Layer 7 of a small transformer language model trained on English Wikipedia (12 layers, counted from 0, width 96). Numbers have three digits each and are written without spaces.
A neuron's activation on a vector x is GELU(weights . x), where the dot is the dot product.
The model reads these tokens: "ism" " is" " the" " more" " ratio" "nal" " world" " view" " than" " at" "he" "ism" "." "\n\n" "Other" " critic" "ism" "s" " focus" " on" " per" "ce" "ived" " effects" " on" " mor" "ality" " and" " social" " co" "hes" "ion"

The vector x that enters this layer's MLP at each token. A number n stands for (n - 500) times 0.0078.
0 "ism": 373643494594604741452819746611658703440275476505492461323510517242697404481537391176476534767429523573284527401658706641761303467439680543535525484298566482294190452704547578673456394530237618401434367569506567306503538534537397426495373636547479409541642352514610445367317465641467368608
1 " is": 353466602507564658289500665513542757381541380363468532434373479372712361393581388423490766695425661399269465339448660579504468623596620612418597739383169368476470610820414522707455562466234709539437346310474520383596519655589189429325483714624419484640609339603576358575331571688446370642
2 " the": 241514680466732563042537747435534688454346370590262527380381466447687330462586406586545596723357661384170552269519549570526472559699579583465445569307377412456421416654415629637482578623350590508708389455517417375482528630476348689645296604523654535657623476511512361552293713594458344677
3 " more": 391441677406848668207517645456431782487331556457405616377489274330474389375509332490496550514313505384201492453541548502484417475517396506451628693154419437455449585776495543687312649598363613634771271401532513346697568765344373555474448773712667621522498549502560409430511449695518408618
4 " ratio": 449410546468704544297581621617546563403309468528549498407296235637603470474547493655612859572491789380312251246658589587286191466415442498492578555327577280539409484700458578650372607552459597295541391413472639135624436750450383496490650797660581611496541524534311435463524570771519348445
5 "nal": 389369417612558550193481696519524633548560476489501520414478385645875672425531220496611720837464466413330479220527646430396114376609374569464444434362442447670484591539471498649516693569220516248635328499510748376637607694298392554474557638689478400563450504523346375740518597572549386399
6 " world": 484466497511764568198507741551383622535472599533606471434496276542640620391586448588632696528337541468344536386595348510578283599424557554583506524343341567552320580742430445634375545405404704509609330526453849141369462654408220541549468809517509633483357456468262301721618462658327219702
7 " view": 532446362512397675232495718460319728570644452574553536453437290631726523475614412464632776491370630463221477429690537430492283609466621668412589541427300528384505585573543478705338598566104537391703314458501683323461442534472298474416267788440687441385624348673372537417524673740386425666
8 " than": 302589545394580867454569780595562791461585389518291549481387563383614476404585435594511794593472796583281513218426348365534534640399405532332536632425186466451269578422642514625430604352489456250503270375554656322583551683479422449753488662669572347599357434509468356439414661690497458594
9 " at": 447502478512769693336517746490568700463516392512511362422318596398691335499596443480666642663457760549022490156438282442606561702454430574508453657492401396603385639343377605643307536494477743424483302455571428262584569566441413459779488655568442432462371498303536476506328624780577610478
10 "he": 538570583467892722512519756557685522739510548526440465488380538350617649301507258561643579664319568422216389357548418550659605366505549494354393711545501337523410500395482488578354547165407600530498295500393601466572930436558515553273323713511323630545441513556429202567579526617419335283
11 "ism": 408412350498494515366503705481535713634589568472467399364594580438497579370539094596693743514384513431313449233586811594530417573449582544437474414599515587625573508445717539759312513506486775474596594355346459242397600533496408483102613593604372617494639254468235359426614661826467342380
12 ".": 384453375574591631285348668489521651448601370498362522355468531274558538599534273513488841397355471387321503223597582450536460490424520689473451668643382289338281548528415336783476420397568761657588313613477536335560504650703433667584482787751512373643585297387547470351384542832673319583
13 "\n\n": 409692444566662706334713783541783638421380472566492665298400486339766402563651422284459652546333420384193545304561521489778408341390684503499550662586465377370285465601409488717350437421314759499423347682448462397633446558616434486560402553543564507479665435396549455342208588663599368573
14 "Other": 274684524523793617170605644447625728428463674651452707380495297217527538258558432374382750623377579372351591280449530550626400592405472526384597533405342528598327467478519448740429557507198795524605221560363481553613541674508607457475483602639585596606484737417422307420358604487540294551
15 " critic": 452630510535766490451527871325413748446439554662622436444541383536560600391483569185479670435460488395371462320701526673402265620510423596425673432721298581419347596516527398642467435530263666428801183584410508300626502488418404579514693664311614559554658443530291277488411688654440215481
16 "ism": 455506506551583550411491827496378701533601555482479506401650419543649408243607536361561610430528448565312398272669597569544432493594601625605474473575352693573435514301531384848349368503321823557694280402398611298613426541436482402241685527545574642658646249396161149404440597656586345500
17 "s": 383553493473415621340552807547497698466640326402387669392616333514634449328477510421506715454477482515375583234636551436556303598650572734519440575404231478598534434442408454772463427453374653629730301443436736360549420517537516468329794744588765549622421209363198320342365646612575358578
18 " focus": 472406592383545442464587725381472815401663559673456586462461373460674525380698457296543779466426681490279590334502542526400252814508627679461621604504369508650363537489417343709496420460224543478587305271360720200420468570646476477484516641571724396539503410751263342480256597505643272644
19 " on": 454419468613638657223565717537484775466499383566575508490375471447698389405664554462657550443535663526209773146652414454557427475477554623403562546363274414554300603208473591834464555422471569389619345296530567387566507667661282525735521626449496435581536595440346251538264598510543332702
20 " per": 385406715548737838384788703494414726423421552464654481519284432450589431410442502371619719572597831409363593168578303457466364560509329470620653565456315348626320514545400374574412618298435556413706321484369338496615789476545362595646456720547626499550546420382412223515518558561356503378
21 "ce": 659494559560751393512574813691674515590330588463743576513430505530587694561572358450466584387456504492269264257606465482495269617366324495379456522398337465571334664509390744658248500471494439565960361441558479643476660452539414661352541622438475797537486404456346305598583291612439322185
22 "ived": 446450437515562586250571592429542860676464542381507692372327479442605599417362240386619675367571539426384541207681614205619383565469337513541566302436396578523378686390467800795475511585464593311585358567495356483614495759454332505463654751586665386572511469550270403542472446815599243370
23 " effects": 530457439488627670263644757512544660530501529441547527570413399535557579442663395362578729375516499508316474453649424462427289615368437664519452502377415602597354762645372463570323646416260693433733474373439439204746426514516558445318597762367635538462427337617044340406507695872621266516
24 " on": 492430374546551810196570812468544841455586370480471522533380430466679435410576485570590619415533704449196753234651410348566424513495421699542588445407341301599392628310370523714451552365442576393612380384485552185654416493563420491814576737482452348629433526461401305597412576617515345725
25 " mor": 448365708593632726434669698578525733462493681400552522582406453533399532370555397386655787501458640585318664272576418339444328460554537542555673405448401339606333459515319376481444694422222711387686479575314463195635769635505661453466426715355638400511611304480424090557580477670438348354
26 "ality": 606494503632574703389527707634631942501563474335431564612490359537495604527504343489558712282444669543302531344675565326607325522371515603528544200476358564586377502569413671673257586441484826491704433522412582449489489570403461508212524665604559669565382166365189282560427553546333296452
27 " and": 321530471532388663166537744479455830475534436284283683504382557356398592480558474576556813486448612665343577331663543277601244612558454629461553489648197337627399544494403567658285685364486609569894371533474392235638495549562406480586419709584499491671397387423362311585551540512442403663
28 " social": 450540657547600713252569627408360752481601613545433462535562333534517642383474400405520624525452619462334645288580602320564140552513560462443684326591349551662304598548496519626231566518273902452818395525388388166509586568382467648522542703379547583634466455457312175438599576669417342502
29 " co": 609513761596392559407555747464432721329389674489578446585551351539561473576716361344510657212472707422274577433658521389547226545597553514572642612582395235599376527600367503554347443471298614778716348434316639334409444715528322515565546855313526452590538258379392296507599631547312360514
30 "hes": 382446588610423510506555592529506541609649490691385691573588400525749425511460235408550791340566775759184425374612532389265384570507531619534535532450395430534492420349392633705343733438170678435575408404347670438288626552505336593357378749661915388541552398333464453344436575343441525510
31 "ion": 571458418633603427352548824579636662607559370332391687511571505552735638339642171560618624388488639468327454317789584394505392506483537601601363267520412408614503569515539583661470603281259675377516198507449735328539430509523568603373629713533642545488328199572257296612444601377394276546

Each question shows the input weights of one neuron of the MLP. A number n stands for (n - 500) times 0.00086.

n364: 574233451536478491497401371641584620627728359478448540464669330550576451445464465344431611372491437355573488500531688597381425607409571549673537590412469572597645488659609538580487440523447315448266568634529432521509487455378624602471608686359596475459474332546352462457647420392396611575
On which token does it fire most, and how strongly? 31 "ion", at about 1.7

n35: 629514372508533454530437589421416584549460580512669708643459356500344588593572455466488415532355578560577579240531491520469512435497303526579511482500489455655537396544482441426462711305593485605435555564574352572340434346432610463482609403480562637552511494366721529452425615290523606410
On which two tokens does it fire most, strongest first? 20 " per", 21 "ce"

n153: 578453544430717441583564546508650506745638566452640393320367653385409535522503341346489500590506486455535530427475444579593544428471458481452458341571713478581572601532408546471437486605624488516324653506465461484533599356425558708415430411458450566497352550315389526479538587523541528489
Its three highest activations, in order, are on tokens 10 "he", 11 "ism", 21 "ce"

n355: 394646492441503604566335651531526707415539431472344322424534405539423600541554537456393568369407414530460563567465642590347459522597619541396456514375604562379513614509405351420426528433511485466617447579566506449552650481577540453617575232377518505616624418736491479474543453311588500525
On which token does it fire most? 15 " critic"

n300: 489534702424482494522608599394447375560455734523475566431546546411317596363459643603506500417466426518564344434528494423586578444535517334511464679700412415662599511419471474481512457535520351513419486583435458565361294550528407554640494463529511562551586514363530540697698568276366463449
On which token does it fire most, and how strongly? 29 " co", at about 0.51

n293: 440470569485338627405580318588282421428584491611565442438491412579497579574509578580658442757619220372596562433421510333527456568594476422610536506533494541431436560460537506584457334538324422424367575424644443566674688512604540330636578629275375528480520539521312508522398524509545551561
On which token does it fire most? 5 "nal"

n59: 514562449612491400468415464497468446378434415590414708423618411360471437520566643492368569526706374515386575406456413469567557430519494455457424277447451475462589394532611427522506390346469586421475560757409466783639497552567523500235534453480505591662538626469674505579522534520559418549
On which token does it fire most? 14 "Other"

n20: 453409407616419638480528461541376502511603575462583520636531449445481560481566561388481385498552491487413467607487513402519582502511367507486577671565528525253461419464488476371510440653464536390519380479468491536498405436437697420596617415443538519561589586642463403421450578374500481502
On which token does it fire most? 15 " critic"

n224: 455402512506503521717399483370489418437562392512512427643594506639531443577677608577488414503503413519423500322497449557444626482554542545515642460421437244525616463402432268589601420634503505696453679494615506486471609375538596370660488572285658371474336530319491520578697386469476392572
Its three highest activations, in order, are on tokens 24 " on", 29 " co", 25 " mor"

n52: 484550469497434545508572567712406403566520470465531387420578623476467338500497382673580451527497508309617383665428480441474372524515603602387560489682498546467580616386454525467514543611529561525692620524538384406316492580403303542494331512620600432596570490565423537559490548405408476481
On which token does it fire most? 11 "ism"

n345: 523593308585399445339633375454283587514535518372494421584535527566617467452544376452566617448379317528565483489630506610385512407554457378590480722458482628402387500438568491484573582646586533447416481601414395577396426745480444661566711466584398377470495305582488588468519411465514560503
On which token does it fire most? 22 "ived"

n263: 620619610503360397603448348461545513526590466353409334573649375551604487659331642432564347581406427462630562554421500657417579491494577464464470646409525450503296460506265587626417546534491492545382558654537521532494553433447509567487560628409492508531500651322481433458770305500224482560
On which token does it fire most? 29 " co"

n376: 391516430547543357776479428598545524509449560411497623484419387500401656532612580475250365519558656657278513662503476598395375497518340471360503487481521412738408555378483427512395346826438480497525345578607548664491447691659424640557426532656594465500543500688507611503450288377465539390
On which token does it fire most? 21 "ce"

n182: 534599517447457483605469503222523507382478560542375591406455259559366623439430670483361314645327550574440561669541606642595493612798517289552456575412500343443658562500546472681356605744645390291419417438365285642682546480459564547532664590368613428497393568616604458404413469352425610472
On which token does it fire most? 3 " more"

n68: 539485559440564455551613503491633391438544534548515222445434346494397569585552662675440476577336586465497532548513446422471594477506509418275330417552590661602590384406592399491461612692515463403561571458595262312506577434585415585472600724560547375511623433348556611437480340424664441584
On which token does it fire most, and how strongly? 4 " ratio", at about 0.28

n157: 471560551364460435488561594350446456644584550543582650732357412536530534462319410494704602513565435413642630548526322484595655687539516430253430533588400359553506583332407470503592598544633414611519432513397347497324597219456474653513686560374482550634327694411420656431568404431529417448
On which token does it fire most, and how strongly? 10 "he", at about 0.76

n271: 419635209557302600623389475358472635359445500402373606593530545682534597554493656594422399522363386576621228500580653533634496402656383347534285264341692525657405567477390625514410508569856415459457408545477515641752492450496504398311691681585431402461441460507600483527539268398777412607
On which two tokens does it fire most, strongest first? 22 "ived", 26 "ality"

n58: 437494534436455596741503402547516527621390604339350626537541492509476436636508509426308471457497489549488483393359479427409597526701594551310568643754342427724500525559500455442576447521517456468542594555625400500511470486486476479467503459491416526634803369565569436353545399479392457407
On which two tokens does it fire most, strongest first? 1 " is", 25 " mor"

n22: 652494558655490578459525334616552494639381564424667418612503403260557741463371417570406415699509647668392500559593447603518598537465494362453304679482455590516568299573580462476396421519525412567500497550506359568491568419570631480477336449372584356373377619512387546422515243341546478575
Its three highest activations, in order, are on tokens 10 "he", 21 "ce", 0 "ism"

n317: 652661404460443442616503562517332581582472497427530524597497312472342643516489529448597604561469473510594446531515412561467282383461388407475563426614396419411470555664252415405385531595483552552551548578820588391473314572514435491575450500631456457495513421505560523446604343446585508583
On which token does it fire most? 6 " world"

n43: 615647546442700621430443434413495434440454618535641581441579411453388533438523570392442436563489318476334371602666608518402700554569337513389541438413538404560431580554610465500505449612584491580544490466432549593413335568446554445566575340468505572562448544508636359456530487599448497621
On which token does it fire most? 3 " more"

n15: 547641665566401431584495364453371284442513622564384468340447427403393257573500695530445424442608473451523465417455722508505413402539500644397505440570543449534558482545449602576388497672445534523557698517432565334626509377470537500460407455450572508623651646489366579467455536531430533533
On which token does it fire most, and how strongly? 28 " social", at about 0.28

n25: 525534371701561365461565388506339497402352442662580384518497506528369513479437317349560519660528524584468488406480543481328644457529423432617463526454337400552503598474706494458522545594638456535421671591387605569277487312445628401493398602544576637482465518749562346546687509522251690522
Its three highest activations, in order, are on tokens 11 "ism", 20 " per", 30 "hes"

n111: 405290730500456421475482564355549592516348527480391483720655549717570593439490564471652463346563487299577516707432361480490338732534552409520516436410425510473605291279540631369500627377441445698590381556517458365628636421468483535404575611388512369494525545542442610673326510369578676503
On which token does it fire most? 29 " co"

n281: 549585373563450610481469545309425551505676473360508424567549538416392581410642535285526503520561539433450508529503497500494485404611446469654608482573345341497442497667544524503518465398526523364393492503204616640433554475463621342446680337667516516756495712489560444428506560518506580474
On which token does it fire most? 14 "Other"

n33: 461526506465568778563727433158595538419408507574532448622497575312554552558459537367341627592593592524503536371643528513423562451240370393520490279626506580401431544342490382359604343527444468583461431629548549616500490586409466570813412339500534440422624503312449690622510385568575493454
On which token does it fire most, and how strongly? 20 " per", at about 1.4

n77: 323628544573675449476520350585466453465524343371483527632617617534733497486451613519455328520693334487439533605630348565494512425442494586600414535348469590593389465488668494427514385421641475534464381423381681559662561423442500521459444611401537587650423497453547419583475340425558545458
On which token does it fire most, and how strongly? 10 "he", at about 0.52

n45: 472485307530503547559424383415326539231477586399451477506581567459573601381434356592584516693388392472522482572492260559597383457401429518544359446497710383587392417328577452550513351587497497506530601587349580438436664479430618415477488490463666542633374503662474757601746503602457599559
On which token does it fire most? 5 "nal"

n90: 567494481551569450487573581410331535688570580356503459435545694500438342604492437478494667363643618683477382436593367500664538588547459384523506494296551703540495455426554526644492531439584441420328521494448390532435419589473474580587553606461359569566487308492581503418395506577566367452
On which token does it fire most, and how strongly? 22 "ived", at about 2

n292: 592565422662531420384374500560407362550583388406542535606477547377641503730564497649381587474334567509503429540545462467681566448543451595523409544387545414544391462483429459443678403428523506503452570835309379557468520516367690343621493158619608647503724529490521291503570461294441773464
On which token does it fire most? 13 "\n\n"

n154: 601537470539566554503387572205563310503810261442622471412436576453490662596546728513510582547284513479452649547479671354427694550430437596395586445562571562371568513634455476754565531591723375487477577287531550635533357467533383461388690478476522537439592457354528406441445624252457500314
Its three highest activations, in order, are on tokens 17 "s", 11 "ism", 12 "."

n248: 249406448511448520479541527630463482574627463560426482541587642579215482473538664503410574363590395480557492556563556497580479423595766536460500376536566652344462646489304506457418474608492579542536527534523331508639416516390526450421481436458524413463643580500407445554435428397428519747
Its three highest activations, in order, are on tokens 16 "ism", 27 " and", 28 " social"

n290: 423573341636590526684342466533572490466491367543655401572659567435526402437534643516458319490558562442606551442392531445538459484588417449480535271314335584443441564404414411534543608584714649473453664432383239457554603625503536633709356454545494603466783570395718329542463458500366465332
Its three highest activations, in order, are on tokens 20 " per", 19 " on", 25 " mor"

n140: 687521396151444564503555538439574541566356488479589494688546568503370395402556506539518635639500506407528491718508465561565443583395578297662407413423514535440663488642519450286574386437679446587565552576534500416589303541372463407544554490603392506371460321580632399595558431602515407542
On which two tokens does it fire most, strongest first? 6 " world", 23 " effects"

n109: 429542594647540603615487345600480467257338431597594436434568503293504507455479661549350504592432373608431451408494214575423574343457402577446507365542568307562584459203456617317464171633358563586705476486603472703569449586423544695422511767457377442429396416444522635726644578540580648699
Its three highest activations, in order, are on tokens 9 " at", 21 "ce", 29 " co"

n5: 386383368503345545524506367410601600497497359600475534615400590474611644387466644440458519679548389615664588458509612577422430491614456563275563441671421345414722597464392503567474380493398412565525616638395566412363520392557526672717351580593500634603431588214487601299457395484443583362
On which token does it fire most? 27 " and"

n334: 708513495477494640411653534487337506533455550500482534669468503546317267529371583489454628403460534582516416645614474433618615421533548553597529566395524586542316508566434390421476511425548498485505541608456397477670348474492456489570582421497380502497427329706403505450647457544442431425
On which token does it fire most, and how strongly? 23 " effects", at about 1.6

n2: 474665486561577474577487450442489476538414464313455390419442481552568555347625571483610394538567436516284407598497476488435500594750489377611665530466682500369492571344426589437494353665523536562359536509568503660539372511455447341575660453483619616672448560614416548489461328432653371390
On which token does it fire most? 22 "ived"

n11: 410448457196579670497500520397716549441584539527517453543603475682387568509469515445303530468479545561566491474596658415494475641663364598598434319511441446640511402575455419603503357326526414516403520529452552332463400315555783528586552545518426532469356468474643459424395570587416582518
Its three highest activations, in order, are on tokens 17 "s", 24 " on", 18 " focus"

n89: 375603585471736387415481316359397366308420518491494412399347441413442469442552650456383545509479526615555477473594689503366631477508550562347415598407481517411495412585497564372582615432604489511555634398663618457648358465597659481624583678515430541610640479644485624528345515503286565425
On which two tokens does it fire most, strongest first? 4 " ratio", 2 " the"